Layer 9 of a small transformer language model trained on English Wikipedia (22 layers, counted from 0, width 96).
A neuron's activation on a vector x is ReLU(weights . x + bias), where the dot is the dot product.
The model reads these tokens: ".\n\n" "T" "ro" "b" "ri" "and" " c" "rick" "et" " is" " an" " example" " of" " sy" "n" "c" "ret" "ism" "."

The vector x that enters this layer's MLP at each token. A number n stands for n times 0.045.
0 ".\n\n": 60 -11 4 23 -20 15 -26 -19 10 -33 -85 20 -23 26 5 44 -11 5 0 24 -22 19 -21 12 -36 7 19 45 -2 12 15 6 -82 -45 -13 65 -3 20 -38 -32 -31 -26 -25 17 -13 -55 -42 -23 31 22 48 -45 -57 -47 -24 33 -31 -19 -37 7 -6 15 14 -12 15 17 31 -34 -17 31 9 68 -25 55 -4 11 -28 18 2 46 -8 -44 61 44 -19 33 9 -3 -10 8 -22 -2 36 33 9 26
1 "T": 42 -14 11 20 -25 28 -39 -12 38 -45 -87 27 -26 34 -4 1 -8 -22 15 0 -3 20 -16 4 -39 2 2 8 -5 5 39 7 -51 -45 -45 65 -19 39 -24 -12 -12 -41 -26 20 -33 -44 -40 -48 -9 31 30 -13 -23 -38 -18 67 -36 -33 -38 6 28 -6 4 -3 24 29 48 -12 19 38 -10 56 -31 55 29 10 -23 -7 25 48 -16 -60 84 30 -38 36 -5 12 28 35 -25 -18 13 1 4 40
2 "ro": 43 4 19 23 -38 -8 -45 -61 18 -42 -65 69 -39 16 -3 3 -21 19 21 3 19 5 -24 -23 -60 8 2 22 16 35 35 1 -37 -48 -6 60 -5 26 -24 -4 -6 15 -26 14 -35 -40 -53 -42 -9 23 28 -37 -37 -53 -48 44 -41 -26 -42 -5 7 -7 -8 0 25 23 41 -20 -11 42 7 37 -8 71 -36 -14 -26 1 -47 44 -28 20 64 54 -34 48 40 33 1 21 -40 8 24 38 28 3
3 "b": 47 -5 23 41 -27 28 -43 -16 16 -34 -95 25 -30 28 -19 55 -8 21 22 5 4 6 -26 -6 -18 -16 17 12 7 2 24 -14 -20 -49 -42 52 18 10 -3 -8 1 -15 -17 8 -57 -50 -47 -58 -4 0 50 -42 -5 -31 -22 78 -36 -52 -40 8 25 2 20 -12 25 4 52 -29 12 41 -10 46 -34 68 -8 39 -40 -5 -41 56 -26 -15 36 52 -35 24 21 13 26 -1 -41 5 37 17 18 9
4 "ri": 43 -21 17 8 -19 7 -40 -7 21 -27 -66 72 -40 21 1 65 -6 32 41 -17 -11 5 -37 -4 -45 -1 2 43 10 7 14 -26 -40 -47 -18 59 -33 16 -12 -21 3 10 -15 6 -40 -40 -26 -33 8 18 32 -47 -14 -64 -40 29 -39 -19 -24 14 -13 -7 27 -31 26 19 35 -21 -10 66 -13 50 -27 72 -37 36 -39 -25 -50 51 -37 -6 20 8 -24 46 47 21 27 13 -46 8 44 32 20 12
5 "and": 38 -6 30 33 -47 15 -16 14 12 -29 -90 29 -55 46 -41 35 -13 -3 35 -21 -20 -6 -28 -2 -24 -3 5 23 9 -2 7 -5 -43 -40 -54 59 -10 18 -8 -9 15 -19 -6 24 -47 -56 -7 -40 14 8 40 -36 -22 -45 -31 42 -19 -17 -37 21 33 3 7 8 39 35 24 -36 -10 45 19 53 -29 88 -20 44 -25 -17 -28 31 -24 -50 36 43 -24 42 41 18 24 -1 -47 -18 30 26 -10 29
6 " c": 49 10 2 41 -35 -4 -36 -62 23 -32 -74 34 4 26 2 6 -29 3 32 2 -16 7 -36 16 -32 -24 -11 24 -9 -1 7 -6 -60 -31 -28 60 41 31 7 -32 -21 -18 -18 47 -24 -42 -25 -40 25 47 54 -44 -5 -49 -13 29 -12 -27 -16 16 -6 -36 18 -11 -10 51 20 -36 29 23 9 46 -35 77 -28 -1 -16 -14 -20 58 1 -27 74 6 -35 36 12 -25 -5 24 -51 -26 42 15 39 36
7 "rick": 54 0 7 28 -20 -37 -18 -15 24 -27 -67 24 -45 2 -9 22 -4 8 34 8 -12 20 -55 -14 -26 -17 49 41 3 -2 29 20 -71 -48 -45 40 -24 22 -26 -30 32 7 -4 35 -32 -18 -13 -38 -1 28 37 -15 -30 -40 -9 41 -37 -27 -41 -8 11 -24 12 -32 40 15 31 -9 3 50 -8 44 -58 94 -33 42 -52 -9 -25 39 -28 -21 60 -1 -20 43 41 -10 17 -29 -42 5 54 11 38 23
8 "et": 34 9 7 43 -36 -5 -28 10 32 -24 -78 50 -46 55 -14 19 -4 -31 44 -21 10 5 -25 -1 -43 -17 -5 10 1 20 5 12 -64 -29 -70 63 -8 23 4 -41 -7 -15 14 46 -44 -49 -30 -35 2 2 39 -23 -47 -41 -16 54 -23 -16 -35 6 8 -6 -14 -29 22 48 46 -43 9 31 13 41 -30 84 -28 38 -11 -3 -17 26 -19 -39 80 -5 -20 62 15 -1 20 -6 -38 -9 9 11 14 37
9 " is": 58 6 5 38 -22 11 -24 -14 14 -42 -74 2 -16 9 8 37 -19 -8 4 -26 -23 19 -31 6 -18 -16 -4 33 -11 12 10 -9 -53 -56 -16 53 15 24 4 -42 -9 -38 4 53 -26 -51 -1 -20 20 26 52 -32 -56 -40 -6 10 -45 5 -59 24 -9 -38 31 -31 4 8 49 -40 -25 33 27 40 -1 43 -29 21 -19 -35 21 48 -15 -47 56 45 -2 62 30 -28 2 0 -31 18 41 40 24 32
10 " an": 80 29 17 26 -29 34 -30 -26 10 -36 -80 7 -23 -5 16 6 -24 5 8 -3 -2 17 -37 7 -43 10 7 22 -10 29 10 9 -80 -36 -25 52 27 20 19 -28 1 -28 3 29 24 -37 -15 -41 5 20 37 -37 -48 -44 -36 5 -22 -24 -15 28 15 -18 5 3 -17 7 42 -12 10 29 7 54 -8 52 -6 17 -25 -47 -12 30 -5 -47 43 23 -31 63 2 -43 9 6 -78 -5 26 32 54 29
11 " example": 56 -48 6 8 -45 -6 -17 -26 -10 -50 -64 17 -45 7 -1 -3 -8 13 27 19 -12 24 -45 -6 -12 -8 41 25 6 28 16 11 -38 -39 -45 47 2 10 32 -29 -3 -19 -25 28 4 -35 -7 -6 -20 12 58 -7 -43 -40 -31 -7 -44 20 -55 12 -1 -11 27 -17 16 -19 39 -48 -6 54 38 74 1 70 -35 10 -36 -5 4 39 4 -46 50 32 -26 45 5 0 -2 -37 -61 -12 44 43 14 39
12 " of": 57 5 7 46 -67 9 -24 -8 2 -46 -71 2 -49 17 40 3 -25 29 33 -27 5 23 -21 13 -15 -3 40 33 18 7 -1 -2 -85 -25 -5 71 4 37 0 -33 -5 -43 -20 11 -18 -46 -20 -25 24 21 28 -16 -40 -53 -44 30 -30 17 -35 4 -3 -6 8 -37 -3 4 60 -40 -17 33 24 46 -23 88 16 1 -25 -3 9 48 -19 -50 31 26 -15 45 -6 -17 24 -7 -43 9 17 27 8 20
13 " sy": 44 11 18 17 -23 40 -28 -50 -7 -50 -70 -5 -36 -15 17 -7 -38 31 39 2 9 -9 -41 4 -45 12 25 12 -25 26 13 20 -47 -61 -18 34 18 52 11 -5 8 -8 -14 21 4 -45 -34 -29 33 40 56 -46 -4 -35 -44 23 -32 -31 -47 -9 5 -19 21 -5 25 38 41 -62 0 22 23 36 -31 53 -5 -11 -20 -3 -29 16 -16 -35 72 39 -29 70 7 -10 3 -3 -62 27 27 1 63 27
14 "n": 49 -6 14 25 -17 6 -34 -34 29 6 -87 -11 -37 9 5 39 32 24 31 -6 5 -10 -47 -18 -4 -7 26 26 18 15 5 -14 -35 -24 -74 53 -9 43 20 5 -2 -5 -12 9 -24 -43 -48 -27 2 8 32 -41 -45 -49 -33 -2 -48 0 -14 7 27 -30 14 -26 26 12 50 -41 7 59 -18 68 -10 50 -21 25 -55 -23 -41 17 0 -24 34 50 -45 43 26 12 38 -9 -43 -3 51 5 36 24
15 "c": 30 15 13 21 -11 -3 -28 -26 16 -13 -93 1 -46 16 -4 17 7 18 35 7 31 -12 -43 3 -22 -39 9 7 3 16 29 8 -51 -25 -41 41 17 47 27 -28 -8 -9 -12 18 -46 -34 -30 -50 11 23 58 -23 -26 -52 -27 21 -44 -22 -9 26 -9 -17 -14 -11 33 51 38 -66 -3 26 3 61 -38 71 -22 16 -57 6 -27 39 -17 -23 23 29 -40 27 32 -14 53 -4 -34 11 33 21 44 33
16 "ret": 32 7 27 26 -35 -8 -3 -32 14 -29 -74 13 -64 5 10 16 -9 -5 29 -13 16 -6 -36 -13 -45 -13 24 17 6 8 5 5 -58 -36 -31 61 -35 42 7 -11 7 1 15 32 -46 -43 -37 -31 7 11 38 -28 -34 -59 -36 46 16 -22 -10 -4 11 -23 -3 -28 28 39 55 -50 -33 19 -10 59 5 92 -22 18 -39 -4 -44 19 -30 -25 44 26 -11 56 25 1 24 -13 -61 29 31 32 31 57
17 "ism": 26 1 0 29 -29 14 -43 -13 8 -57 -78 12 -63 -2 -4 25 -25 7 50 -11 4 7 -58 -4 -4 -16 19 23 14 8 12 0 -79 -22 -58 54 -26 36 7 -25 13 -7 -15 23 -22 -57 -13 -31 46 39 50 -32 -34 -23 -5 36 -34 -12 -39 13 26 -6 27 5 41 45 43 -81 -21 26 -2 58 -30 79 12 31 -35 -1 22 32 -27 -33 61 14 0 24 29 -15 -6 -24 -51 0 21 16 28 41
18 ".": 65 0 0 25 1 0 -33 -11 7 -46 -81 8 -22 22 4 32 -9 9 13 14 14 14 -40 3 -35 17 -13 32 8 -4 25 3 -93 -33 -27 57 -10 49 -6 -27 -20 -39 5 21 -38 -62 -37 -4 38 38 56 -35 -42 -55 -11 23 -29 -16 -21 -7 2 -12 28 -5 21 0 34 -38 -26 31 7 42 -24 65 12 35 -22 3 9 42 -5 -48 89 46 -21 28 11 -10 0 -13 -39 -21 12 45 16 18

Each question shows the input weights of one neuron of the MLP. A number n stands for n times 0.018.

n81 (bias -0.059): 1 29 4 -11 8 0 -16 2 18 -1 -4 -21 29 -20 -46 -5 34 32 21 12 -20 -7 -6 -25 -2 24 15 9 0 29 -3 26 -23 -15 18 11 2 -32 -25 25 -10 40 1 -17 -11 -3 31 4 9 16 11 20 -7 -21 -7 46 -16 12 36 5 -8 10 -15 14 33 -34 -9 -7 -1 19 3 12 -32 -29 -12 -21 13 -17 -4 46 33 -5 -5 -34 32 -46 -16 -4 18 24 -8 7 -15 8 1 -16
On which token does it fire most? 7 "rick"

n304 (bias -0.072): 15 0 -11 6 15 -10 14 -6 -14 14 20 11 14 18 4 -6 40 -14 20 -2 -23 2 -9 -8 -8 7 31 19 35 -3 37 17 -32 39 -30 -22 -10 22 -8 34 -16 -45 27 -15 -10 -17 31 -45 -12 -10 -9 2 19 5 -36 8 1 22 20 -4 20 -18 -19 -32 -32 -28 -6 -41 13 -7 -42 2 -2 1 3 21 24 13 -21 -26 -2 21 30 -24 -3 2 13 3 1 49 9 -4 1 -15 -60 7
On which token does it fire most, and how strongly? 8 "et", at about 2.3

n163 (bias -0.258): -26 17 17 2 -20 -31 -23 26 -31 15 -4 2 13 -5 -24 -12 19 15 -16 -13 -32 -21 33 -4 10 25 2 10 -7 56 -32 0 6 -9 -10 19 9 -14 -32 -18 -34 21 11 30 28 -6 -24 25 20 -4 24 -13 -7 7 -16 24 1 7 7 14 39 6 14 -9 2 -22 -30 -10 -1 -22 -2 28 -12 -12 -12 19 -25 43 24 16 -15 -2 -23 -29 28 -34 5 -4 -23 17 -18 -4 -5 9 -38 -4
On which token does it fire most? 0 ".\n\n"

n50 (bias -0.065): -17 29 8 17 -32 24 9 5 15 17 -23 18 -18 12 -50 25 13 -6 -21 1 4 24 20 11 21 -7 -36 -8 9 21 23 1 15 20 -29 -9 8 -21 21 -6 35 -8 0 -9 6 10 -3 3 21 -11 -20 -9 44 -45 -11 -14 6 1 -21 -12 -7 -11 -17 -1 -30 -7 3 -4 20 9 -7 -5 -7 -10 -13 -1 7 2 -12 -33 22 -37 7 -8 8 18 11 -2 48 -6 46 31 -20 -16 35 4
On which token does it fire most, and how strongly? 8 "et", at about 2.9

n240 (bias -0.106): 3 26 38 34 12 29 -14 43 36 12 -19 -18 17 -14 21 -19 -15 28 -8 20 19 -3 -32 -6 22 32 -8 20 -23 -8 -18 -38 25 10 40 20 -18 -7 -16 -24 7 -12 16 20 -12 7 -3 37 -11 -9 2 -31 -9 -36 -6 14 55 31 36 -13 -29 -7 -51 22 6 -15 -47 -18 -23 -9 -4 38 20 -1 -14 -20 14 -19 3 -10 19 -3 -23 -14 -45 -40 22 30 -2 -22 -23 18 -9 -42 4 22
On which token does it fire most? 16 "ret"

n161 (bias -0.047): 3 -9 -5 8 22 22 2 15 -25 42 -12 -5 -18 -13 24 -26 21 1 -6 0 -27 8 -19 8 11 13 -1 -13 12 -17 -11 12 5 -6 10 1 13 -26 -26 -4 -18 -3 -25 11 2 -4 -51 7 -41 -11 19 23 -24 6 -6 -10 -20 -37 23 -27 -9 17 11 -51 -8 1 -44 -23 2 3 -15 26 -1 -20 -2 -8 38 31 -15 30 18 10 -22 5 -12 -6 32 12 -22 25 -43 -7 -13 -23 -7 7
On which token does it fire most? 0 ".\n\n"

n113 (bias -0.152): 6 36 44 -2 -1 -29 -13 -7 12 -15 44 7 -5 -18 -7 -30 32 -6 -6 -28 -55 -36 -27 13 35 -9 -2 24 -7 10 -24 16 -4 25 -22 22 2 -12 9 28 -9 2 -8 -15 24 -21 20 12 14 -8 -23 29 -26 -3 14 -2 26 5 13 -8 34 -18 -21 17 2 24 26 -7 10 10 -11 -5 6 11 18 -7 -16 3 -13 28 -34 -32 -31 -10 -52 -19 -37 5 13 4 5 3 -17 10 -10 4
On which token does it fire most, and how strongly? 14 "n", at about 0.62

n104 (bias 0.002): -4 20 18 10 -2 -27 -5 -8 28 23 3 -7 -19 13 -7 -20 -4 -6 19 -17 -27 -12 -2 -14 24 1 -26 9 -3 -5 9 -11 2 -13 18 7 -17 -1 -13 17 -2 -12 10 48 -17 29 -5 23 -12 6 -6 23 22 -12 29 -7 46 6 -3 15 25 -5 17 3 -21 -10 39 -15 4 -16 -21 -9 -16 -26 5 37 22 4 -12 27 -48 -15 7 -18 3 -20 2 -15 11 -38 -16 -29 -18 15 -11 17
On which token does it fire most? 8 "et"

n179 (bias -0.092): 7 26 -1 -4 9 -21 -30 -37 -10 -10 -22 -2 29 2 5 -8 -21 -16 -11 -4 -34 -24 18 -1 -6 -16 -36 17 22 -2 6 -6 32 -22 10 5 -18 9 -12 -2 -6 28 21 -11 19 -22 18 13 -13 1 -10 -9 15 14 27 -13 7 27 -11 2 -48 9 -1 -6 -31 23 -33 20 40 0 -4 41 32 -3 8 -4 7 27 8 -16 -39 3 -10 11 21 -6 17 -29 -9 6 -11 -18 -22 6 25 18
On which token does it fire most, and how strongly? 6 " c", at about 1.3

n300 (bias -0.255): 10 19 -11 -29 3 -10 14 37 -12 29 -27 -34 6 -29 19 -7 17 27 17 -25 -39 -21 29 3 20 9 -7 -32 1 -10 34 62 -30 40 15 30 -3 -12 29 12 14 -79 -18 12 34 -1 -12 -23 -18 27 -15 8 -52 14 6 -4 19 4 39 45 12 16 -17 -29 7 1 31 -16 1 16 0 -33 40 -8 -2 -1 -52 0 0 -19 29 13 -30 10 -4 -5 -34 -25 -29 4 -23 7 -2 14 2 -11
On which two tokens does it fire most, strongest first? 10 " an", 12 " of"

n194 (bias -0.125): -8 32 6 -3 -1 19 25 7 11 -1 7 4 -1 15 4 5 -9 10 -3 11 -27 -15 26 26 -58 -11 -7 6 -7 28 -24 -9 -3 1 3 12 -23 14 45 34 22 -24 5 -22 -2 22 33 -4 -29 -1 2 11 13 -8 -2 -12 -71 -2 -10 -29 -7 20 -15 -6 -23 -14 -14 -13 25 -25 10 -39 -1 27 27 12 4 27 32 20 -6 -35 -12 7 -10 -8 -26 -33 36 23 11 36 -7 7 -31 16
On which two tokens does it fire most, strongest first? 12 " of", 1 "T"

n197 (bias -0.113): -11 -15 31 -1 -16 23 -15 27 -11 14 16 -5 20 1 22 -39 -41 4 12 -21 13 3 -19 28 15 15 -3 -28 18 1 4 13 -12 -2 5 -4 -11 6 8 37 20 1 15 -41 9 -1 21 -7 -30 10 34 -5 -1 -6 15 -1 16 7 -2 -25 -5 13 -4 -29 8 -41 8 -16 -59 33 -9 -5 23 2 1 21 -7 17 2 -14 -49 -27 -12 -14 -17 -17 19 8 14 11 -34 5 -3 1 -13 16
On which token does it fire most, and how strongly? 12 " of", at about 3.6

n259 (bias -0.152): 23 16 -20 17 -27 5 10 8 -17 27 20 5 39 22 -11 17 -46 -2 21 -10 -16 15 -5 1 36 5 -24 -14 8 -1 16 32 -3 2 -8 -33 10 25 -1 -6 -12 -8 12 -22 -3 -62 -16 17 -6 15 -31 18 10 13 6 -1 -21 -17 23 13 -7 4 17 22 0 32 8 0 -11 16 11 -38 28 -17 -1 43 -3 7 -9 -26 -31 -26 1 -14 -17 10 -18 15 -28 5 -9 -4 17 27 0 -29
On which token does it fire most? 18 "."

n245 (bias -0.096): 14 15 -11 9 -15 -13 32 -9 35 12 -17 -8 2 -1 -16 15 -20 -24 -9 60 5 22 -9 -14 20 -26 15 3 71 3 -25 36 5 10 15 -10 11 23 33 21 26 -18 -12 -17 23 -2 24 -10 11 11 -15 -12 2 17 -24 -2 -16 -13 1 -30 -12 -1 18 -38 1 5 -14 -1 6 -17 -8 -42 -2 -41 26 14 4 -5 -1 -14 6 13 6 -12 -43 41 -10 -11 13 -15 5 -22 -7 -20 34 14
On which token does it fire most? 13 " sy"

n233 (bias -0.096): 46 -34 -24 -19 -12 -1 20 21 -10 -35 25 -25 -30 21 8 -3 -19 -13 -26 -21 12 42 1 -4 -23 -23 33 26 1 21 -30 -37 -3 3 5 -12 27 6 -9 24 -9 0 21 5 -3 -33 15 -26 -31 38 10 20 -14 -2 -23 8 7 -33 15 19 -14 34 -17 -4 -16 14 -16 -9 9 -3 5 -12 -14 -51 61 27 23 -3 -12 19 27 19 -4 -32 8 20 55 19 19 15 30 1 -2 26 -50 -11
On which token does it fire most? 12 " of"

n138 (bias -0.139): -53 27 8 0 15 6 2 2 13 32 -35 12 9 -47 -24 -16 -14 -30 29 -1 -5 -24 -10 16 -16 -10 23 15 26 -11 12 -19 -25 30 21 -44 31 -11 -3 -18 10 1 -3 6 -3 -12 12 -11 16 -22 -22 4 -18 12 11 14 1 33 28 -2 36 -15 -33 9 28 -10 38 23 61 -50 18 7 9 10 -3 -5 -36 -44 1 4 -3 -9 -1 21 -9 -8 2 18 0 7 3 9 -17 4 9 1
On which two tokens does it fire most, strongest first? 15 "c", 10 " an"

n269 (bias -0.127): -22 2 -10 32 -23 14 20 -32 37 -21 -19 -4 -4 -19 -17 1 -11 12 18 25 -18 16 6 26 -14 22 2 5 -11 38 26 -32 13 20 -6 -4 -31 28 40 4 -27 -43 28 -6 8 -38 -7 -4 -17 -3 -11 15 -12 1 -1 -35 -2 -26 19 15 -5 -6 -1 23 8 -39 -56 10 -16 26 6 2 -24 -24 -21 -33 12 58 -7 3 -10 -14 -27 -4 19 -7 1 29 1 47 48 -17 11 18 -24 17
On which token does it fire most? 0 ".\n\n"

n235 (bias -0.133): 51 31 -10 -32 29 -3 33 18 32 9 -2 -26 29 -19 -8 5 -9 -16 -7 -16 -14 9 17 -42 -11 -22 -19 15 8 21 10 8 -22 26 24 17 14 6 6 18 -35 -1 3 10 -7 -11 26 -13 -13 -4 16 7 -41 -18 -21 2 -18 -22 10 10 -20 1 -4 -1 21 18 12 3 8 -24 29 -4 20 -15 15 3 12 14 35 -34 15 22 8 17 23 -4 -32 -9 23 -41 15 -17 8 12 -5 -19
On which two tokens does it fire most, strongest first? 9 " is", 18 "."

n285 (bias -0.224): 25 -21 11 -17 -1 12 10 -13 22 9 -34 -19 10 10 23 16 -3 8 25 34 -3 -10 12 -25 -20 -19 10 3 -15 -25 22 1 -7 16 5 -13 8 -9 13 -11 -21 14 -1 -21 37 2 3 -12 -28 -18 -12 -32 3 4 33 -5 -26 -13 -9 -9 -10 12 -1 19 15 3 -7 37 -47 -24 -6 15 19 5 26 2 -12 11 -17 6 10 -9 -8 -2 -18 2 -20 15 18 13 31 3 -10 1 -17 -20
Its three highest activations, in order, are on tokens 0 ".\n\n", 3 "b", 1 "T"

n237 (bias -0.077): 36 21 13 -13 -19 38 15 3 -2 -22 31 -32 -16 11 13 -10 -6 16 -22 26 -1 -44 -10 -9 18 11 12 1 -8 7 8 3 -16 22 10 -27 2 1 23 14 -25 6 -8 -2 2 -32 1 15 17 2 3 -19 2 40 -30 28 12 -27 -1 -20 -2 7 -12 -20 17 9 -17 -6 -34 -23 17 2 5 11 35 18 7 3 32 15 -40 3 -18 -19 12 -11 16 -2 -39 31 -2 -26 -13 -19 -17 18
On which token does it fire most, and how strongly? 17 "ism", at about 2.1

n216 (bias -0.160): 7 -12 3 -1 24 -1 -24 17 -16 6 2 1 2 31 -23 12 -3 31 -2 -2 -5 -28 -1 6 -17 8 -5 -7 14 -4 13 7 -20 -6 22 11 -6 -33 -20 16 -39 -6 -11 -1 -17 -22 3 26 18 10 27 -8 49 -9 -1 5 16 34 5 -9 13 -28 -5 4 -28 11 -29 4 31 21 12 -24 -24 -25 -18 9 -18 -28 8 -21 -26 15 -1 28 6 6 15 4 29 -26 25 13 -17 -25 5 7
On which token does it fire most, and how strongly? 4 "ri", at about 1.9

n349 (bias -0.156): 0 25 32 23 5 6 31 -23 -2 -18 -20 21 -5 31 15 -13 -13 -20 9 11 -44 2 -24 -16 22 6 -18 7 -18 15 -3 -8 -7 8 -20 -38 8 5 5 -21 -13 -17 2 -30 -4 2 -7 11 -16 -7 2 23 13 13 -23 -4 22 13 -1 23 -17 43 -16 16 10 -17 -18 -21 20 13 -13 -23 -7 -44 11 -13 4 1 36 18 -15 -14 21 4 -24 2 14 11 11 17 26 1 -3 13 15 -35
On which token does it fire most? 1 "T"

n320 (bias -0.041): 11 1 -29 -39 -7 -10 19 9 -17 -14 31 33 34 -13 39 -10 -20 -1 37 -30 -36 -5 5 -4 -16 22 -6 29 -4 8 -5 -27 -8 -25 35 -9 -1 14 38 34 31 -17 1 1 -2 9 -58 1 -6 -34 7 5 3 -3 29 -28 8 -7 -17 9 -15 1 2 15 -16 2 12 -37 3 1 -48 -18 25 -10 -3 -7 13 10 26 23 -35 -26 26 -1 -4 12 -22 -1 -14 -16 30 41 17 -19 -1 12
On which token does it fire most? 13 " sy"

n51 (bias -0.083): -3 -18 -17 30 -1 -21 -2 39 -16 -7 -11 -18 19 3 8 -23 -7 5 5 2 20 -29 -4 -18 13 7 -5 -1 34 -49 -35 -15 1 -2 -4 -24 14 11 -31 11 -3 52 -17 0 4 6 8 7 -7 -11 3 4 -29 15 -35 33 -3 2 8 4 24 13 -14 21 23 30 8 -23 26 -17 21 30 8 -10 26 -3 17 36 -18 12 32 -9 -7 43 -21 2 -34 8 -5 -2 -9 27 2 9 -5 -39
On which token does it fire most? 3 "b"

n124 (bias -0.065): -3 6 -14 -3 35 -32 19 -22 -17 -4 -20 -12 -23 -23 20 -10 18 12 41 -12 -5 -12 10 -38 10 1 15 -15 7 32 -10 6 0 40 17 16 0 -1 24 -3 -14 15 8 -18 -23 -13 -6 -3 -38 14 -1 31 10 -40 -10 25 26 15 4 -1 -20 -4 13 11 -3 1 -27 -5 19 7 -6 -29 -21 -10 -23 19 -20 -15 1 20 -12 -10 36 9 22 9 -15 16 6 -16 12 -13 -2 5 -13 -3
On which token does it fire most, and how strongly? 16 "ret", at about 3.4

n210 (bias -0.095): -6 9 38 -1 -12 -21 -5 5 -2 -4 31 -3 10 -3 -20 -3 -1 -20 15 3 -11 -7 -42 30 29 19 -26 -12 2 -27 -22 -17 -5 -37 -2 14 -3 1 22 -11 22 32 7 -15 10 6 19 -3 -3 -13 22 -2 -11 0 32 12 6 24 -9 -1 -30 58 -21 -12 -38 -33 5 -37 -30 37 22 17 -11 -10 17 29 28 3 40 8 -13 -13 -1 -40 14 1 -7 -13 13 -8 2 -19 -23 -21 2 -11
On which token does it fire most? 17 "ism"

n242 (bias -0.228): -16 5 3 -29 9 0 1 28 -24 -6 9 -29 11 8 -26 24 29 -29 -1 5 23 -6 -26 -21 11 -6 60 23 15 -6 44 -27 -4 70 -15 -19 -10 40 -12 27 -10 32 5 -4 5 -42 -16 -15 -6 -5 13 4 1 -41 2 -18 6 38 -4 11 26 -4 -22 -4 -1 -5 -14 -16 49 -39 27 -37 -33 21 -4 -3 -39 21 -39 -23 14 20 -32 7 25 56 -42 -21 42 -41 4 11 -12 -3 12 -20
On which token does it fire most? 14 "n"

n222 (bias 0.034): -4 39 -6 32 11 -6 -2 -5 -20 -7 19 -9 -11 15 12 2 -4 -15 -19 25 -2 -8 4 -8 -4 6 -3 10 -4 -34 10 31 2 19 -31 -15 14 14 -14 17 13 9 -29 30 -33 28 -39 14 -2 -43 8 -21 9 -27 10 16 33 30 -1 -19 -21 14 -17 27 4 33 -9 10 -13 -7 -4 3 25 1 20 25 5 -20 4 -46 -35 -33 -11 -28 -35 7 -2 20 22 -2 9 51 14 -2 -30 21
On which token does it fire most? 16 "ret"

n20 (bias 0.056): -26 21 -19 -11 -15 4 9 38 4 33 -5 -3 -31 -9 -48 40 21 24 17 -15 -5 -25 0 8 -26 13 -5 -21 49 13 -5 -20 -10 3 64 7 -16 19 6 13 13 5 -14 5 -26 2 -6 -2 -6 44 -5 22 -11 16 2 -1 -11 -9 -12 -23 2 -16 -4 17 19 -6 11 2 18 1 -22 -9 -7 -1 7 -2 -37 -9 -37 4 32 11 14 -2 2 -14 -9 16 2 -6 19 11 18 -2 0 17
On which token does it fire most, and how strongly? 4 "ri", at about 4.8

n330 (bias -0.159): -1 2 -6 -2 -16 -17 6 4 -17 -6 10 1 -24 1 -41 -29 -8 -23 22 -3 14 -11 4 -8 17 -10 15 -23 -8 68 13 9 -28 9 10 18 5 -27 -15 2 -1 1 3 -1 2 -8 -2 -18 19 14 15 40 14 -23 29 -3 2 -1 4 1 -22 36 -17 9 -46 -6 22 31 -2 -19 11 7 -24 -1 28 37 2 2 10 6 18 -20 -22 -12 2 15 -14 -15 14 50 22 -7 -2 -29 11 -50
On which token does it fire most? 12 " of"

n57 (bias -0.053): 5 1 4 -4 8 1 -24 -19 3 38 2 -25 20 17 13 -26 6 18 -16 -19 5 -1 -22 -3 0 23 8 -2 23 0 7 -27 10 22 -10 19 35 0 16 -22 -2 -10 -49 32 -25 5 -17 8 -7 17 -9 -16 28 -5 -25 -8 24 9 14 -27 10 18 10 -28 -5 -2 -41 -18 -15 20 37 -31 -21 -27 16 12 -11 -43 27 1 -4 35 9 -3 7 14 20 -14 -18 -17 -4 -16 25 -11 -33 35
On which token does it fire most? 6 " c"

n342 (bias -0.261): 20 31 -6 -7 19 -24 10 -26 -31 32 64 11 9 15 -26 11 -25 31 15 22 -19 12 13 -4 12 12 -9 -6 20 5 -8 24 -7 18 -27 43 -53 -29 -18 16 0 0 41 -16 4 -55 33 -9 -10 4 4 31 -32 14 11 2 -6 10 1 -9 13 -19 -6 -51 -5 39 36 -12 17 -48 27 -20 -1 3 -23 -2 14 -22 9 -21 -29 -8 -24 -38 41 40 -19 4 52 -3 7 -19 -1 -19 -32 33
On which token does it fire most, and how strongly? 8 "et", at about 3.2

n196 (bias -0.098): 9 5 -2 -16 28 3 -13 11 12 13 -14 -17 -4 38 -12 4 0 18 29 17 -26 -23 -23 7 -7 5 -2 -24 -11 0 -10 -6 3 14 10 -8 23 -16 3 3 -53 20 -2 -42 22 46 -23 10 -11 -26 16 -8 4 -25 1 -1 -11 -2 -9 -12 10 21 -12 1 -3 -23 -3 -29 -5 -25 5 17 -24 4 -22 -20 -14 2 6 -11 22 9 30 -21 21 11 -3 16 19 28 13 36 18 -25 -25 17
On which token does it fire most, and how strongly? 15 "c", at about 1.4

n202 (bias -0.185): -1 -24 -8 -28 23 19 -18 4 -5 19 14 1 3 10 13 -2 20 6 -14 -22 -33 -14 16 -31 22 11 -2 25 14 -4 7 -10 -30 -28 10 0 5 -6 8 0 4 27 -11 -18 -41 19 49 -8 26 9 -9 -15 39 6 -37 -5 24 -14 26 -27 38 5 -28 10 -4 -4 26 1 -2 11 29 -23 19 34 -26 10 10 -6 -19 5 -10 24 -30 -7 -30 -9 4 -2 7 9 0 -14 -16 -9 6 -18
On which token does it fire most? 4 "ri"

n317 (bias -0.158): -2 0 -16 29 8 24 -10 30 29 1 28 -15 -4 -4 8 -28 -13 10 14 7 -14 -17 5 9 -9 18 -32 23 14 32 -39 1 -1 30 9 27 -4 17 -17 -11 -5 12 -3 -11 21 11 -14 0 6 -6 10 -4 4 -3 -24 1 8 -4 -41 -9 9 -9 -14 -9 -17 3 12 0 -28 -18 -2 39 19 -9 -11 25 -22 27 51 -25 3 -3 -23 -2 -1 -25 -15 -7 -4 -4 -11 0 -3 -11 -45 9
On which token does it fire most, and how strongly? 12 " of", at about 1.9

n103 (bias -0.054): 7 -19 -20 18 6 -25 5 -26 14 14 40 13 -3 18 9 -17 -1 3 -6 -22 -1 42 -12 -14 -14 3 20 -12 17 10 -18 -6 25 0 2 -15 -14 8 -9 32 -5 -30 2 10 -21 18 -1 -5 -30 -1 -12 -49 -13 4 8 30 28 -13 -7 19 39 -26 -10 -16 13 42 -4 -31 8 -16 25 18 2 -8 28 -4 -18 4 7 -10 -8 11 -14 -3 7 5 7 23 -3 3 27 2 -8 10 -36 -1
On which two tokens does it fire most, strongest first? 16 "ret", 2 "ro"